Layer 2 of a small transformer language model trained on English Wikipedia (24 layers, counted from 0, width 96).
A neuron's activation on a vector x is squared ReLU(weights . x), where the dot is the dot product.
The model reads these tokens: "el" "ing" " program" "," " report" "ed" "ly" " the" " first" " in" " the" " United"

The vector x that enters this layer's MLP at each token. A number n stands for (n - 128) times 0.037.
0 "el": 137, 116, 91, 145, 118, 93, 116, 178, 177, 156, 131, 74, 109, 101, 85, 154, 129, 122, 108, 133, 172, 113, 139, 144, 104, 112, 237, 183, 154, 133, 141, 84, 101, 141, 166, 132, 117, 131, 153, 159, 128, 156, 144, 121, 135, 144, 106, 166, 132, 147, 126, 102, 157, 114, 134, 140, 119, 147, 115, 73, 144, 139, 138, 121, 159, 141, 131, 150, 97, 137, 145, 111, 83, 60, 135, 156, 154, 151, 149, 117, 123, 110, 109, 118, 154, 122, 84, 141, 116, 123, 144, 155, 119, 160, 100, 118
1 "ing": 115, 138, 92, 103, 81, 129, 132, 186, 145, 129, 121, 90, 137, 101, 108, 135, 77, 53, 123, 93, 141, 140, 114, 152, 83, 81, 141, 120, 122, 154, 117, 137, 83, 100, 126, 165, 140, 157, 163, 134, 114, 129, 132, 147, 147, 118, 129, 182, 153, 140, 137, 102, 167, 153, 124, 149, 123, 128, 139, 113, 116, 131, 108, 154, 143, 135, 104, 157, 125, 157, 209, 97, 128, 108, 109, 113, 145, 155, 148, 135, 97, 174, 119, 159, 167, 126, 132, 137, 99, 148, 119, 148, 135, 171, 66, 90
2 " program": 165, 90, 111, 130, 145, 140, 106, 129, 103, 140, 168, 193, 132, 133, 130, 97, 81, 115, 145, 119, 141, 100, 119, 139, 93, 106, 125, 164, 143, 97, 120, 132, 160, 105, 118, 87, 110, 141, 170, 123, 102, 148, 168, 89, 110, 140, 136, 155, 145, 169, 100, 74, 162, 161, 186, 106, 167, 84, 139, 97, 126, 130, 108, 116, 94, 114, 111, 171, 139, 125, 176, 142, 153, 75, 143, 130, 131, 165, 125, 104, 105, 126, 94, 128, 136, 109, 128, 157, 135, 106, 89, 72, 112, 108, 88, 116
3 ",": 128, 82, 157, 142, 137, 130, 137, 156, 125, 153, 134, 133, 114, 120, 131, 136, 98, 109, 123, 101, 106, 98, 148, 147, 126, 164, 155, 116, 163, 163, 164, 102, 143, 102, 72, 132, 145, 138, 139, 107, 138, 122, 115, 127, 137, 30, 108, 165, 139, 149, 109, 119, 117, 141, 158, 94, 165, 165, 149, 81, 118, 115, 138, 129, 87, 144, 142, 126, 89, 66, 167, 131, 179, 52, 117, 109, 107, 161, 146, 105, 81, 123, 140, 153, 132, 119, 128, 171, 89, 105, 139, 112, 106, 144, 136, 119
4 " report": 111, 63, 118, 123, 129, 175, 162, 119, 126, 113, 136, 152, 111, 153, 85, 150, 90, 133, 145, 125, 164, 86, 113, 135, 151, 132, 168, 182, 134, 87, 146, 118, 126, 115, 146, 129, 115, 98, 165, 91, 103, 142, 144, 127, 129, 128, 190, 162, 114, 143, 139, 79, 90, 148, 201, 95, 177, 99, 112, 136, 145, 90, 109, 148, 125, 131, 94, 141, 110, 122, 151, 184, 84, 86, 134, 124, 122, 153, 153, 94, 114, 111, 124, 156, 150, 140, 116, 151, 139, 94, 121, 114, 129, 114, 161, 97
5 "ed": 135, 168, 96, 115, 69, 81, 126, 128, 140, 123, 138, 145, 114, 96, 78, 171, 113, 120, 128, 121, 171, 120, 113, 192, 130, 100, 137, 107, 115, 125, 184, 123, 76, 93, 100, 128, 155, 132, 179, 90, 77, 144, 106, 140, 151, 108, 161, 136, 122, 103, 151, 112, 128, 135, 172, 156, 122, 103, 114, 110, 131, 96, 136, 140, 119, 124, 143, 147, 111, 96, 137, 123, 136, 78, 84, 107, 128, 146, 95, 142, 113, 114, 130, 194, 133, 106, 104, 143, 72, 98, 125, 170, 147, 130, 86, 131
6 "ly": 117, 178, 117, 159, 88, 126, 132, 152, 150, 161, 142, 165, 129, 172, 76, 134, 106, 103, 121, 121, 120, 100, 111, 179, 159, 87, 179, 127, 120, 113, 121, 132, 98, 121, 124, 124, 167, 134, 159, 90, 132, 178, 142, 144, 151, 115, 139, 184, 165, 118, 122, 103, 125, 134, 170, 118, 112, 130, 103, 117, 93, 75, 167, 116, 125, 105, 139, 136, 99, 113, 157, 155, 206, 118, 149, 139, 160, 182, 119, 150, 115, 130, 120, 141, 176, 134, 147, 143, 126, 131, 110, 113, 122, 164, 71, 142
7 " the": 86, 123, 161, 166, 76, 123, 140, 125, 137, 124, 128, 138, 150, 119, 133, 124, 126, 121, 122, 135, 143, 114, 112, 149, 130, 74, 113, 134, 111, 183, 88, 119, 125, 92, 107, 121, 149, 152, 162, 105, 148, 129, 133, 106, 168, 81, 130, 163, 117, 139, 144, 140, 133, 138, 148, 71, 160, 141, 157, 144, 131, 110, 135, 88, 142, 134, 116, 144, 113, 94, 188, 161, 97, 8, 101, 102, 111, 151, 166, 186, 126, 157, 120, 150, 135, 100, 130, 159, 127, 139, 146, 102, 118, 131, 133, 135
8 " first": 99, 92, 135, 121, 110, 103, 115, 181, 159, 140, 170, 197, 166, 168, 101, 159, 94, 90, 127, 77, 125, 100, 124, 139, 136, 156, 104, 102, 116, 132, 155, 122, 71, 132, 158, 148, 124, 136, 107, 105, 141, 142, 116, 126, 184, 94, 161, 188, 130, 105, 157, 123, 187, 130, 148, 102, 165, 102, 108, 159, 115, 126, 129, 104, 127, 89, 119, 173, 119, 139, 179, 108, 120, 109, 87, 118, 157, 154, 154, 138, 141, 169, 142, 125, 146, 142, 141, 141, 102, 139, 119, 117, 142, 104, 95, 135
9 " in": 110, 88, 110, 182, 118, 118, 141, 152, 84, 141, 123, 119, 98, 115, 110, 137, 97, 97, 123, 149, 94, 100, 120, 122, 133, 102, 120, 132, 85, 135, 109, 105, 150, 113, 108, 118, 160, 167, 123, 82, 120, 139, 95, 126, 103, 62, 145, 142, 126, 145, 136, 131, 74, 148, 122, 113, 142, 147, 117, 106, 93, 89, 99, 117, 151, 120, 91, 162, 111, 53, 146, 122, 146, 101, 109, 129, 115, 136, 192, 124, 142, 173, 127, 149, 170, 119, 74, 195, 85, 99, 133, 109, 136, 134, 112, 114
10 " the": 97, 126, 160, 165, 74, 116, 134, 119, 132, 128, 119, 138, 148, 124, 137, 129, 122, 120, 123, 149, 153, 117, 117, 142, 129, 77, 114, 135, 111, 186, 89, 114, 124, 92, 110, 118, 153, 149, 158, 100, 146, 122, 136, 98, 165, 73, 122, 163, 123, 141, 147, 143, 131, 136, 148, 63, 158, 135, 159, 142, 129, 105, 136, 87, 142, 131, 121, 153, 113, 100, 187, 158, 96, 13, 96, 102, 114, 146, 162, 180, 123, 159, 128, 144, 139, 99, 128, 163, 129, 149, 142, 102, 125, 125, 136, 145
11 " United": 151, 70, 146, 161, 103, 84, 80, 80, 144, 121, 118, 149, 124, 151, 114, 183, 126, 81, 126, 121, 130, 112, 143, 173, 155, 116, 118, 95, 98, 137, 124, 148, 120, 110, 83, 95, 138, 145, 133, 154, 131, 117, 159, 98, 118, 112, 131, 134, 157, 202, 179, 112, 164, 160, 154, 128, 156, 88, 122, 93, 60, 85, 140, 163, 135, 137, 105, 157, 88, 119, 132, 114, 123, 108, 120, 150, 142, 180, 115, 128, 150, 157, 120, 150, 108, 96, 131, 125, 108, 140, 108, 86, 133, 114, 116, 141

Each question shows the input weights of one neuron of the MLP. A number n stands for (n - 128) times 0.0045.

n19: 169, 140, 117, 89, 148, 120, 175, 119, 133, 152, 147, 114, 129, 124, 102, 122, 151, 113, 158, 116, 108, 146, 110, 142, 127, 120, 156, 149, 88, 104, 128, 143, 131, 158, 105, 85, 78, 111, 149, 131, 132, 115, 190, 127, 131, 152, 152, 133, 146, 106, 148, 142, 83, 149, 138, 105, 179, 150, 158, 170, 89, 123, 158, 129, 110, 111, 125, 107, 107, 120, 122, 117, 127, 89, 141, 125, 120, 98, 88, 177, 144, 124, 111, 98, 129, 115, 126, 100, 121, 90, 102, 135, 90, 160, 115, 136
Its three highest activations, in order, are on tokens 6 "ly", 2 " program", 4 " report"

n16: 116, 85, 100, 68, 174, 189, 95, 83, 106, 153, 150, 93, 126, 82, 173, 142, 133, 122, 103, 113, 115, 89, 111, 124, 143, 123, 79, 102, 118, 146, 96, 142, 106, 117, 158, 90, 158, 122, 139, 118, 108, 111, 156, 111, 152, 150, 131, 156, 127, 128, 145, 124, 106, 110, 142, 112, 68, 104, 119, 157, 123, 146, 157, 87, 115, 138, 137, 144, 152, 138, 83, 150, 144, 127, 180, 89, 151, 177, 141, 143, 88, 127, 108, 143, 77, 68, 91, 145, 112, 128, 157, 121, 149, 111, 111, 154
On which token does it fire most? 2 " program"

n197: 78, 98, 154, 135, 149, 152, 126, 130, 116, 157, 181, 97, 158, 87, 141, 146, 128, 157, 157, 140, 100, 111, 192, 111, 111, 85, 121, 70, 134, 112, 114, 116, 114, 147, 98, 151, 102, 131, 118, 114, 94, 168, 83, 92, 109, 138, 167, 129, 130, 92, 153, 109, 98, 135, 145, 92, 101, 168, 142, 128, 157, 144, 179, 103, 182, 145, 177, 92, 119, 114, 133, 99, 128, 161, 104, 144, 145, 108, 82, 181, 119, 150, 164, 120, 119, 136, 101, 132, 123, 109, 112, 127, 106, 130, 105, 141
On which token does it fire most? 9 " in"

n303: 89, 72, 121, 131, 163, 151, 130, 131, 114, 145, 94, 109, 116, 136, 119, 103, 117, 120, 149, 143, 116, 129, 156, 151, 155, 115, 105, 107, 124, 132, 102, 116, 120, 138, 102, 129, 127, 150, 68, 149, 125, 119, 158, 75, 111, 150, 135, 136, 132, 108, 133, 117, 123, 118, 102, 92, 150, 183, 106, 90, 152, 132, 148, 131, 131, 156, 93, 116, 128, 143, 162, 100, 103, 158, 137, 139, 78, 138, 92, 123, 141, 139, 177, 117, 88, 130, 141, 166, 127, 120, 108, 116, 143, 120, 112, 174
On which token does it fire most, and how strongly? 11 " United", at about 1.1

n301: 102, 138, 122, 99, 156, 106, 147, 149, 115, 135, 120, 86, 126, 120, 184, 131, 143, 120, 144, 152, 142, 172, 131, 101, 66, 124, 133, 126, 84, 132, 166, 118, 134, 150, 181, 135, 99, 136, 69, 181, 164, 110, 107, 135, 121, 139, 109, 117, 133, 123, 129, 121, 153, 130, 154, 93, 59, 116, 141, 116, 152, 116, 124, 141, 153, 162, 65, 94, 52, 144, 106, 78, 120, 119, 142, 162, 141, 152, 123, 133, 136, 139, 142, 111, 158, 161, 150, 122, 105, 135, 163, 110, 100, 160, 141, 117
On which token does it fire most, and how strongly? 0 "el", at about 3.8

n20: 120, 123, 97, 181, 171, 178, 165, 182, 131, 143, 160, 124, 132, 134, 147, 143, 187, 89, 128, 104, 138, 101, 149, 130, 126, 110, 95, 170, 136, 132, 114, 117, 141, 119, 132, 138, 111, 92, 99, 142, 111, 93, 118, 129, 116, 124, 142, 86, 162, 142, 148, 91, 60, 94, 136, 85, 69, 159, 174, 144, 102, 161, 121, 115, 156, 123, 134, 105, 143, 184, 101, 133, 118, 134, 91, 136, 127, 148, 106, 155, 147, 142, 126, 149, 134, 116, 128, 148, 145, 146, 119, 113, 83, 148, 130, 106
On which token does it fire most? 9 " in"

n437: 133, 95, 106, 130, 113, 120, 145, 136, 115, 92, 76, 132, 108, 145, 151, 113, 159, 123, 155, 132, 101, 119, 151, 137, 144, 91, 162, 145, 130, 144, 64, 207, 91, 151, 126, 116, 124, 162, 90, 83, 111, 127, 135, 155, 113, 98, 97, 134, 122, 187, 126, 145, 131, 121, 102, 148, 93, 131, 152, 146, 83, 117, 117, 89, 57, 140, 119, 82, 149, 147, 119, 142, 172, 151, 158, 129, 117, 132, 148, 153, 174, 123, 173, 94, 180, 124, 147, 110, 131, 155, 164, 155, 139, 117, 167, 106
On which token does it fire most? 9 " in"

n459: 119, 123, 139, 125, 189, 116, 124, 167, 98, 86, 110, 131, 122, 160, 106, 99, 157, 82, 179, 67, 172, 129, 75, 115, 130, 114, 66, 123, 154, 160, 118, 134, 100, 141, 107, 132, 89, 143, 103, 108, 96, 106, 157, 132, 144, 137, 79, 138, 126, 137, 135, 145, 106, 123, 132, 106, 82, 143, 126, 156, 126, 76, 168, 149, 134, 94, 104, 120, 120, 96, 96, 105, 116, 152, 140, 87, 141, 69, 106, 107, 160, 98, 150, 78, 97, 118, 132, 138, 104, 130, 108, 143, 151, 117, 159, 153
On which token does it fire most? 8 " first"

n77: 179, 101, 111, 160, 196, 115, 74, 138, 174, 125, 152, 127, 155, 91, 104, 179, 154, 86, 151, 142, 145, 151, 100, 165, 136, 125, 140, 156, 162, 122, 177, 98, 98, 125, 134, 149, 77, 152, 67, 135, 126, 95, 148, 133, 117, 208, 151, 123, 151, 72, 143, 103, 147, 146, 121, 126, 132, 139, 164, 113, 125, 135, 105, 99, 158, 173, 123, 77, 145, 126, 139, 165, 132, 152, 152, 155, 95, 119, 127, 176, 138, 107, 142, 125, 141, 72, 204, 151, 110, 122, 75, 125, 138, 129, 133, 144
On which token does it fire most? 0 "el"

n159: 83, 145, 167, 157, 146, 137, 143, 119, 103, 131, 125, 142, 105, 16, 111, 114, 85, 122, 170, 118, 115, 133, 121, 59, 161, 131, 164, 169, 118, 133, 124, 187, 137, 125, 137, 123, 105, 173, 156, 159, 173, 114, 83, 177, 117, 87, 165, 165, 169, 168, 104, 149, 102, 97, 105, 143, 92, 130, 164, 182, 136, 198, 161, 117, 116, 131, 131, 129, 118, 117, 134, 109, 114, 130, 114, 162, 136, 131, 103, 158, 140, 92, 132, 112, 185, 81, 148, 133, 99, 89, 134, 91, 92, 114, 123, 117
On which token does it fire most, and how strongly? 9 " in", at about 1.4

n335: 125, 156, 154, 126, 110, 170, 98, 146, 130, 116, 104, 141, 133, 91, 130, 126, 97, 179, 154, 139, 74, 160, 80, 143, 146, 160, 101, 130, 102, 165, 158, 118, 121, 135, 126, 175, 131, 178, 93, 150, 68, 140, 123, 134, 149, 75, 97, 135, 112, 115, 111, 118, 110, 164, 96, 136, 172, 143, 101, 142, 106, 139, 162, 107, 150, 78, 164, 160, 154, 125, 112, 108, 171, 125, 138, 103, 69, 92, 140, 134, 109, 143, 135, 184, 133, 133, 86, 79, 173, 127, 101, 148, 158, 118, 155, 140
Its two highest activations, in order, are on tokens 9 " in", 3 ","

n451: 125, 82, 99, 143, 138, 136, 115, 141, 142, 89, 99, 67, 149, 119, 136, 144, 120, 104, 140, 98, 150, 138, 131, 95, 151, 126, 91, 134, 108, 122, 110, 114, 92, 124, 158, 128, 138, 192, 93, 132, 173, 107, 90, 141, 101, 163, 87, 117, 152, 175, 159, 143, 73, 140, 152, 155, 93, 124, 168, 130, 131, 64, 173, 143, 141, 106, 113, 92, 202, 98, 92, 94, 150, 122, 95, 125, 179, 130, 103, 114, 163, 118, 143, 59, 149, 123, 146, 127, 136, 134, 174, 185, 169, 112, 189, 110
On which token does it fire most? 9 " in"

n409: 100, 111, 165, 144, 97, 128, 176, 105, 142, 69, 123, 126, 120, 150, 144, 103, 95, 107, 172, 104, 121, 118, 74, 107, 152, 131, 152, 144, 132, 141, 131, 93, 118, 158, 188, 109, 124, 122, 81, 102, 119, 89, 112, 88, 130, 91, 151, 145, 169, 124, 100, 98, 160, 64, 92, 140, 107, 142, 131, 159, 92, 117, 147, 123, 106, 127, 169, 123, 160, 92, 102, 115, 121, 94, 135, 144, 111, 70, 102, 103, 143, 68, 119, 108, 92, 132, 204, 166, 120, 124, 96, 114, 125, 103, 159, 161
On which token does it fire most? 8 " first"

n448: 104, 119, 138, 195, 160, 133, 113, 147, 98, 169, 144, 86, 135, 130, 184, 107, 133, 130, 106, 128, 94, 73, 152, 124, 141, 194, 155, 134, 108, 105, 111, 106, 157, 131, 100, 122, 172, 131, 121, 129, 184, 129, 87, 159, 112, 146, 136, 174, 134, 127, 124, 110, 147, 114, 145, 124, 101, 137, 118, 153, 99, 106, 120, 103, 114, 167, 115, 69, 109, 118, 155, 158, 61, 150, 93, 204, 151, 125, 116, 183, 191, 101, 123, 113, 121, 127, 168, 134, 130, 123, 143, 72, 125, 114, 146, 165
Its two highest activations, in order, are on tokens 9 " in", 7 " the"

n116: 119, 125, 172, 144, 167, 98, 150, 112, 164, 106, 135, 132, 144, 74, 122, 139, 139, 103, 135, 79, 135, 113, 155, 135, 108, 128, 161, 125, 106, 145, 123, 173, 136, 118, 106, 116, 154, 118, 151, 169, 102, 147, 170, 152, 133, 113, 109, 128, 114, 173, 138, 140, 141, 104, 112, 177, 91, 141, 140, 147, 73, 106, 131, 152, 75, 147, 105, 113, 121, 155, 141, 73, 203, 197, 107, 57, 153, 152, 144, 137, 98, 72, 141, 141, 80, 137, 134, 159, 144, 108, 147, 164, 108, 108, 143, 127
On which token does it fire most, and how strongly? 11 " United", at about 2.2

n174: 147, 113, 200, 117, 152, 122, 117, 163, 102, 107, 85, 111, 110, 119, 124, 107, 109, 78, 128, 184, 133, 171, 117, 151, 175, 130, 128, 150, 162, 175, 119, 127, 99, 140, 103, 146, 165, 110, 105, 155, 148, 129, 120, 121, 115, 131, 161, 159, 131, 114, 138, 139, 106, 111, 66, 126, 95, 125, 168, 125, 132, 97, 120, 130, 146, 103, 86, 155, 116, 106, 131, 126, 136, 99, 111, 126, 123, 99, 158, 82, 152, 107, 93, 92, 116, 102, 181, 97, 193, 120, 69, 89, 98, 179, 157, 142
On which token does it fire most, and how strongly? 10 " the", at about 0.95

n421: 108, 99, 129, 158, 158, 161, 152, 144, 126, 139, 164, 123, 159, 71, 137, 178, 135, 145, 175, 106, 136, 98, 124, 148, 130, 96, 111, 147, 133, 110, 91, 121, 91, 123, 149, 140, 113, 132, 145, 191, 131, 84, 120, 110, 129, 112, 65, 67, 105, 167, 129, 103, 172, 136, 135, 140, 112, 108, 98, 158, 143, 160, 148, 112, 132, 132, 149, 87, 173, 109, 143, 137, 141, 137, 193, 156, 135, 136, 123, 108, 143, 104, 110, 112, 153, 126, 107, 121, 153, 94, 108, 182, 105, 134, 163, 114
On which token does it fire most? 0 "el"

n231: 122, 144, 132, 109, 111, 114, 119, 124, 123, 112, 129, 144, 90, 56, 90, 90, 170, 99, 131, 130, 109, 91, 131, 240, 105, 142, 151, 122, 162, 124, 111, 161, 107, 126, 148, 115, 175, 108, 73, 132, 164, 123, 141, 141, 98, 104, 163, 92, 129, 120, 126, 97, 105, 91, 88, 142, 139, 117, 157, 139, 145, 140, 151, 116, 160, 96, 126, 110, 155, 160, 134, 116, 117, 129, 92, 84, 151, 110, 133, 98, 137, 149, 118, 157, 118, 159, 81, 89, 135, 133, 127, 149, 167, 138, 135, 150
Its two highest activations, in order, are on tokens 5 "ed", 1 "ing"

n468: 110, 144, 124, 143, 145, 159, 168, 164, 160, 103, 104, 119, 103, 62, 103, 117, 131, 82, 171, 145, 126, 128, 117, 171, 87, 180, 175, 123, 117, 111, 137, 122, 129, 145, 161, 137, 132, 112, 131, 107, 125, 69, 143, 123, 108, 133, 110, 157, 125, 174, 141, 122, 164, 85, 119, 85, 176, 130, 147, 117, 71, 183, 151, 150, 124, 85, 198, 127, 132, 160, 141, 123, 142, 149, 94, 119, 106, 132, 121, 106, 147, 120, 119, 136, 91, 147, 110, 108, 121, 126, 105, 178, 121, 165, 132, 126
Its three highest activations, in order, are on tokens 0 "el", 1 "ing", 3 ","

n99: 124, 143, 101, 129, 124, 71, 109, 130, 150, 96, 105, 154, 96, 101, 114, 99, 134, 153, 159, 78, 127, 152, 90, 125, 135, 129, 118, 112, 183, 111, 129, 153, 108, 95, 132, 123, 114, 107, 109, 128, 160, 154, 124, 125, 129, 144, 162, 155, 134, 159, 125, 133, 130, 94, 62, 131, 163, 138, 126, 145, 85, 104, 145, 141, 86, 135, 130, 94, 111, 122, 115, 117, 136, 135, 145, 142, 126, 95, 126, 119, 85, 153, 145, 135, 124, 150, 150, 169, 105, 126, 95, 112, 114, 129, 193, 169
Its three highest activations, in order, are on tokens 3 ",", 11 " United", 8 " first"

n219: 160, 120, 112, 131, 149, 149, 87, 127, 83, 148, 138, 99, 118, 105, 120, 137, 154, 136, 114, 127, 51, 149, 183, 168, 156, 112, 115, 102, 118, 113, 86, 117, 74, 126, 137, 155, 165, 136, 112, 103, 96, 132, 167, 123, 138, 135, 102, 111, 123, 88, 154, 155, 157, 168, 113, 158, 185, 110, 130, 125, 128, 152, 120, 102, 170, 171, 147, 154, 121, 105, 173, 162, 102, 172, 146, 108, 128, 133, 122, 159, 155, 165, 148, 182, 99, 109, 135, 140, 136, 152, 147, 155, 116, 129, 145, 104
On which token does it fire most? 11 " United"

n572: 147, 100, 118, 138, 186, 82, 65, 129, 118, 86, 146, 112, 146, 72, 141, 98, 127, 110, 174, 119, 142, 123, 113, 127, 161, 120, 151, 145, 181, 171, 141, 146, 107, 129, 139, 126, 170, 116, 106, 105, 115, 78, 82, 137, 74, 152, 129, 98, 163, 81, 142, 125, 114, 123, 163, 114, 113, 132, 161, 145, 105, 101, 79, 114, 178, 130, 124, 129, 130, 123, 148, 146, 85, 93, 77, 154, 121, 99, 131, 117, 148, 104, 142, 100, 142, 112, 143, 159, 114, 135, 71, 81, 136, 165, 129, 146
On which token does it fire most, and how strongly? 9 " in", at about 1.3

n118: 139, 151, 138, 117, 123, 120, 130, 121, 130, 96, 65, 156, 152, 95, 136, 84, 171, 125, 104, 112, 131, 97, 147, 136, 138, 168, 124, 98, 113, 124, 123, 151, 126, 66, 118, 132, 132, 141, 184, 105, 129, 157, 162, 171, 113, 187, 100, 131, 123, 146, 125, 146, 120, 185, 111, 123, 94, 107, 137, 167, 129, 120, 139, 119, 136, 148, 98, 167, 116, 93, 127, 114, 107, 130, 148, 106, 121, 130, 128, 134, 162, 149, 129, 105, 147, 96, 167, 140, 137, 139, 129, 113, 107, 156, 135, 109
Its three highest activations, in order, are on tokens 7 " the", 10 " the", 11 " United"

n392: 79, 137, 131, 149, 171, 171, 207, 136, 117, 98, 155, 157, 107, 165, 130, 147, 139, 142, 157, 164, 105, 99, 148, 138, 140, 143, 112, 141, 116, 132, 116, 119, 126, 99, 78, 160, 162, 134, 80, 177, 145, 82, 132, 87, 107, 116, 118, 96, 89, 134, 136, 150, 122, 176, 117, 142, 107, 122, 113, 132, 116, 152, 128, 104, 135, 97, 106, 84, 79, 130, 141, 124, 136, 120, 190, 81, 109, 128, 89, 113, 146, 121, 105, 114, 115, 159, 148, 128, 67, 133, 128, 128, 125, 92, 124, 135
Its two highest activations, in order, are on tokens 3 ",", 9 " in"

n278: 133, 112, 150, 103, 131, 166, 112, 148, 173, 124, 94, 112, 110, 132, 138, 137, 138, 67, 118, 149, 178, 106, 124, 73, 162, 133, 127, 129, 160, 115, 124, 140, 113, 180, 165, 158, 182, 131, 177, 135, 176, 144, 126, 136, 113, 121, 157, 194, 134, 134, 149, 133, 170, 126, 83, 132, 115, 104, 136, 159, 115, 163, 116, 109, 172, 182, 126, 141, 121, 149, 127, 153, 170, 117, 151, 135, 141, 76, 141, 145, 132, 147, 141, 134, 98, 98, 112, 128, 109, 161, 94, 133, 92, 64, 125, 173
Its three highest activations, in order, are on tokens 8 " first", 1 "ing", 0 "el"

n425: 110, 131, 126, 132, 140, 141, 116, 104, 136, 99, 146, 143, 124, 132, 126, 160, 125, 122, 118, 159, 160, 135, 140, 103, 97, 91, 157, 99, 93, 147, 155, 162, 140, 94, 161, 86, 138, 106, 131, 133, 147, 113, 163, 131, 89, 129, 152, 137, 124, 123, 165, 169, 140, 121, 107, 163, 103, 139, 150, 112, 137, 167, 145, 178, 159, 151, 172, 69, 139, 193, 109, 127, 146, 122, 129, 138, 91, 144, 87, 116, 62, 145, 96, 158, 137, 74, 92, 117, 108, 131, 154, 159, 134, 107, 144, 186
On which token does it fire most, and how strongly? 5 "ed", at about 1

n426: 168, 102, 95, 116, 120, 118, 161, 109, 136, 93, 111, 142, 138, 83, 162, 125, 111, 107, 121, 173, 109, 130, 94, 149, 169, 142, 119, 149, 125, 129, 99, 115, 89, 144, 162, 180, 142, 160, 102, 154, 99, 129, 100, 85, 126, 95, 108, 108, 143, 141, 120, 118, 126, 144, 81, 96, 156, 108, 197, 142, 164, 138, 118, 118, 130, 125, 98, 123, 92, 165, 125, 97, 109, 122, 112, 81, 94, 126, 164, 81, 198, 118, 145, 104, 130, 117, 154, 124, 122, 183, 154, 173, 145, 94, 178, 89
On which token does it fire most, and how strongly? 10 " the", at about 0.87

n356: 115, 131, 112, 144, 117, 128, 105, 161, 111, 148, 183, 171, 130, 94, 133, 94, 100, 179, 185, 102, 191, 125, 107, 135, 126, 148, 143, 66, 173, 129, 127, 135, 98, 138, 147, 130, 100, 169, 120, 153, 131, 122, 132, 147, 123, 107, 87, 157, 130, 154, 144, 142, 159, 115, 108, 145, 104, 159, 173, 141, 146, 148, 137, 123, 141, 121, 161, 113, 107, 108, 137, 147, 146, 146, 110, 151, 143, 102, 142, 142, 200, 93, 175, 129, 113, 101, 195, 154, 85, 189, 110, 138, 99, 178, 140, 129
On which token does it fire most? 8 " first"

n13: 79, 106, 155, 140, 158, 108, 198, 130, 126, 131, 147, 94, 110, 92, 82, 112, 161, 95, 110, 134, 140, 143, 184, 116, 161, 102, 121, 111, 146, 142, 129, 135, 127, 126, 127, 88, 133, 115, 106, 114, 117, 131, 129, 136, 140, 188, 148, 139, 94, 123, 147, 93, 131, 104, 131, 143, 102, 160, 171, 140, 132, 123, 137, 108, 96, 123, 114, 92, 132, 119, 131, 141, 156, 115, 148, 134, 135, 109, 127, 106, 128, 174, 151, 116, 125, 131, 104, 133, 151, 134, 121, 96, 105, 156, 122, 114
On which token does it fire most? 9 " in"

n83: 126, 168, 141, 146, 138, 125, 100, 129, 115, 162, 121, 120, 163, 106, 134, 112, 98, 120, 128, 116, 122, 138, 104, 103, 121, 129, 132, 77, 88, 123, 153, 94, 130, 151, 143, 91, 122, 127, 136, 101, 71, 75, 108, 141, 143, 160, 67, 122, 130, 137, 118, 93, 111, 127, 169, 143, 63, 123, 133, 135, 96, 126, 112, 148, 138, 155, 139, 175, 150, 107, 66, 132, 132, 140, 142, 127, 154, 85, 124, 161, 139, 109, 140, 110, 163, 95, 156, 147, 126, 140, 120, 130, 135, 100, 134, 130
On which token does it fire most? 5 "ed"

n266: 111, 91, 112, 127, 136, 155, 134, 116, 143, 104, 158, 131, 148, 112, 155, 149, 135, 127, 99, 122, 126, 113, 130, 179, 124, 152, 142, 134, 119, 143, 99, 92, 102, 102, 116, 156, 122, 52, 151, 138, 102, 128, 156, 112, 138, 116, 91, 117, 133, 80, 102, 126, 140, 130, 74, 109, 132, 155, 163, 136, 138, 140, 209, 168, 171, 116, 182, 147, 131, 156, 118, 89, 138, 107, 161, 168, 128, 186, 110, 144, 157, 149, 173, 104, 147, 125, 139, 140, 131, 125, 107, 152, 119, 140, 114, 160
Its two highest activations, in order, are on tokens 0 "el", 6 "ly"

n532: 108, 149, 135, 105, 189, 151, 172, 114, 95, 99, 172, 137, 138, 116, 144, 113, 151, 184, 139, 135, 108, 78, 135, 155, 109, 111, 169, 137, 134, 158, 159, 107, 114, 98, 96, 123, 228, 95, 154, 174, 131, 109, 107, 147, 118, 170, 132, 129, 143, 112, 143, 91, 125, 131, 101, 124, 135, 121, 171, 127, 135, 186, 114, 165, 163, 159, 158, 126, 140, 159, 161, 131, 126, 84, 139, 123, 135, 73, 138, 117, 120, 162, 139, 135, 109, 125, 105, 140, 137, 185, 186, 63, 113, 73, 99, 112
On which token does it fire most? 7 " the"

n368: 178, 144, 131, 109, 134, 94, 124, 105, 100, 129, 91, 133, 86, 152, 131, 127, 127, 98, 173, 136, 121, 135, 126, 117, 122, 130, 138, 138, 117, 133, 151, 131, 92, 150, 132, 129, 152, 60, 111, 170, 119, 107, 156, 100, 133, 92, 146, 127, 97, 150, 66, 141, 77, 134, 118, 117, 141, 126, 97, 141, 124, 71, 103, 117, 151, 124, 186, 134, 100, 130, 90, 81, 149, 134, 140, 116, 100, 110, 152, 119, 88, 130, 123, 145, 158, 80, 148, 124, 129, 118, 124, 102, 160, 128, 146, 120
On which token does it fire most? 9 " in"

n280: 133, 120, 132, 116, 95, 147, 108, 91, 146, 165, 163, 120, 132, 102, 176, 118, 127, 104, 136, 102, 170, 156, 114, 123, 142, 188, 105, 97, 113, 156, 102, 121, 110, 127, 88, 139, 184, 124, 83, 141, 194, 147, 88, 122, 129, 144, 155, 121, 126, 139, 139, 113, 122, 76, 138, 118, 144, 184, 119, 165, 99, 189, 127, 164, 129, 133, 133, 143, 153, 131, 139, 71, 137, 115, 156, 158, 134, 152, 164, 147, 135, 127, 112, 98, 123, 130, 142, 134, 111, 126, 164, 127, 132, 144, 87, 114
Its two highest activations, in order, are on tokens 8 " first", 1 "ing"

n375: 173, 103, 122, 50, 172, 79, 156, 129, 97, 134, 125, 88, 127, 148, 156, 158, 119, 93, 137, 102, 125, 171, 166, 145, 153, 142, 112, 151, 127, 129, 137, 101, 144, 120, 135, 107, 140, 135, 107, 183, 127, 105, 138, 108, 74, 125, 104, 98, 150, 126, 156, 123, 152, 128, 159, 134, 128, 105, 157, 125, 151, 134, 110, 109, 110, 129, 112, 121, 141, 136, 138, 85, 179, 118, 134, 135, 100, 144, 133, 157, 113, 106, 111, 96, 105, 145, 133, 134, 116, 169, 144, 164, 149, 137, 158, 96
On which token does it fire most, and how strongly? 11 " United", at about 0.43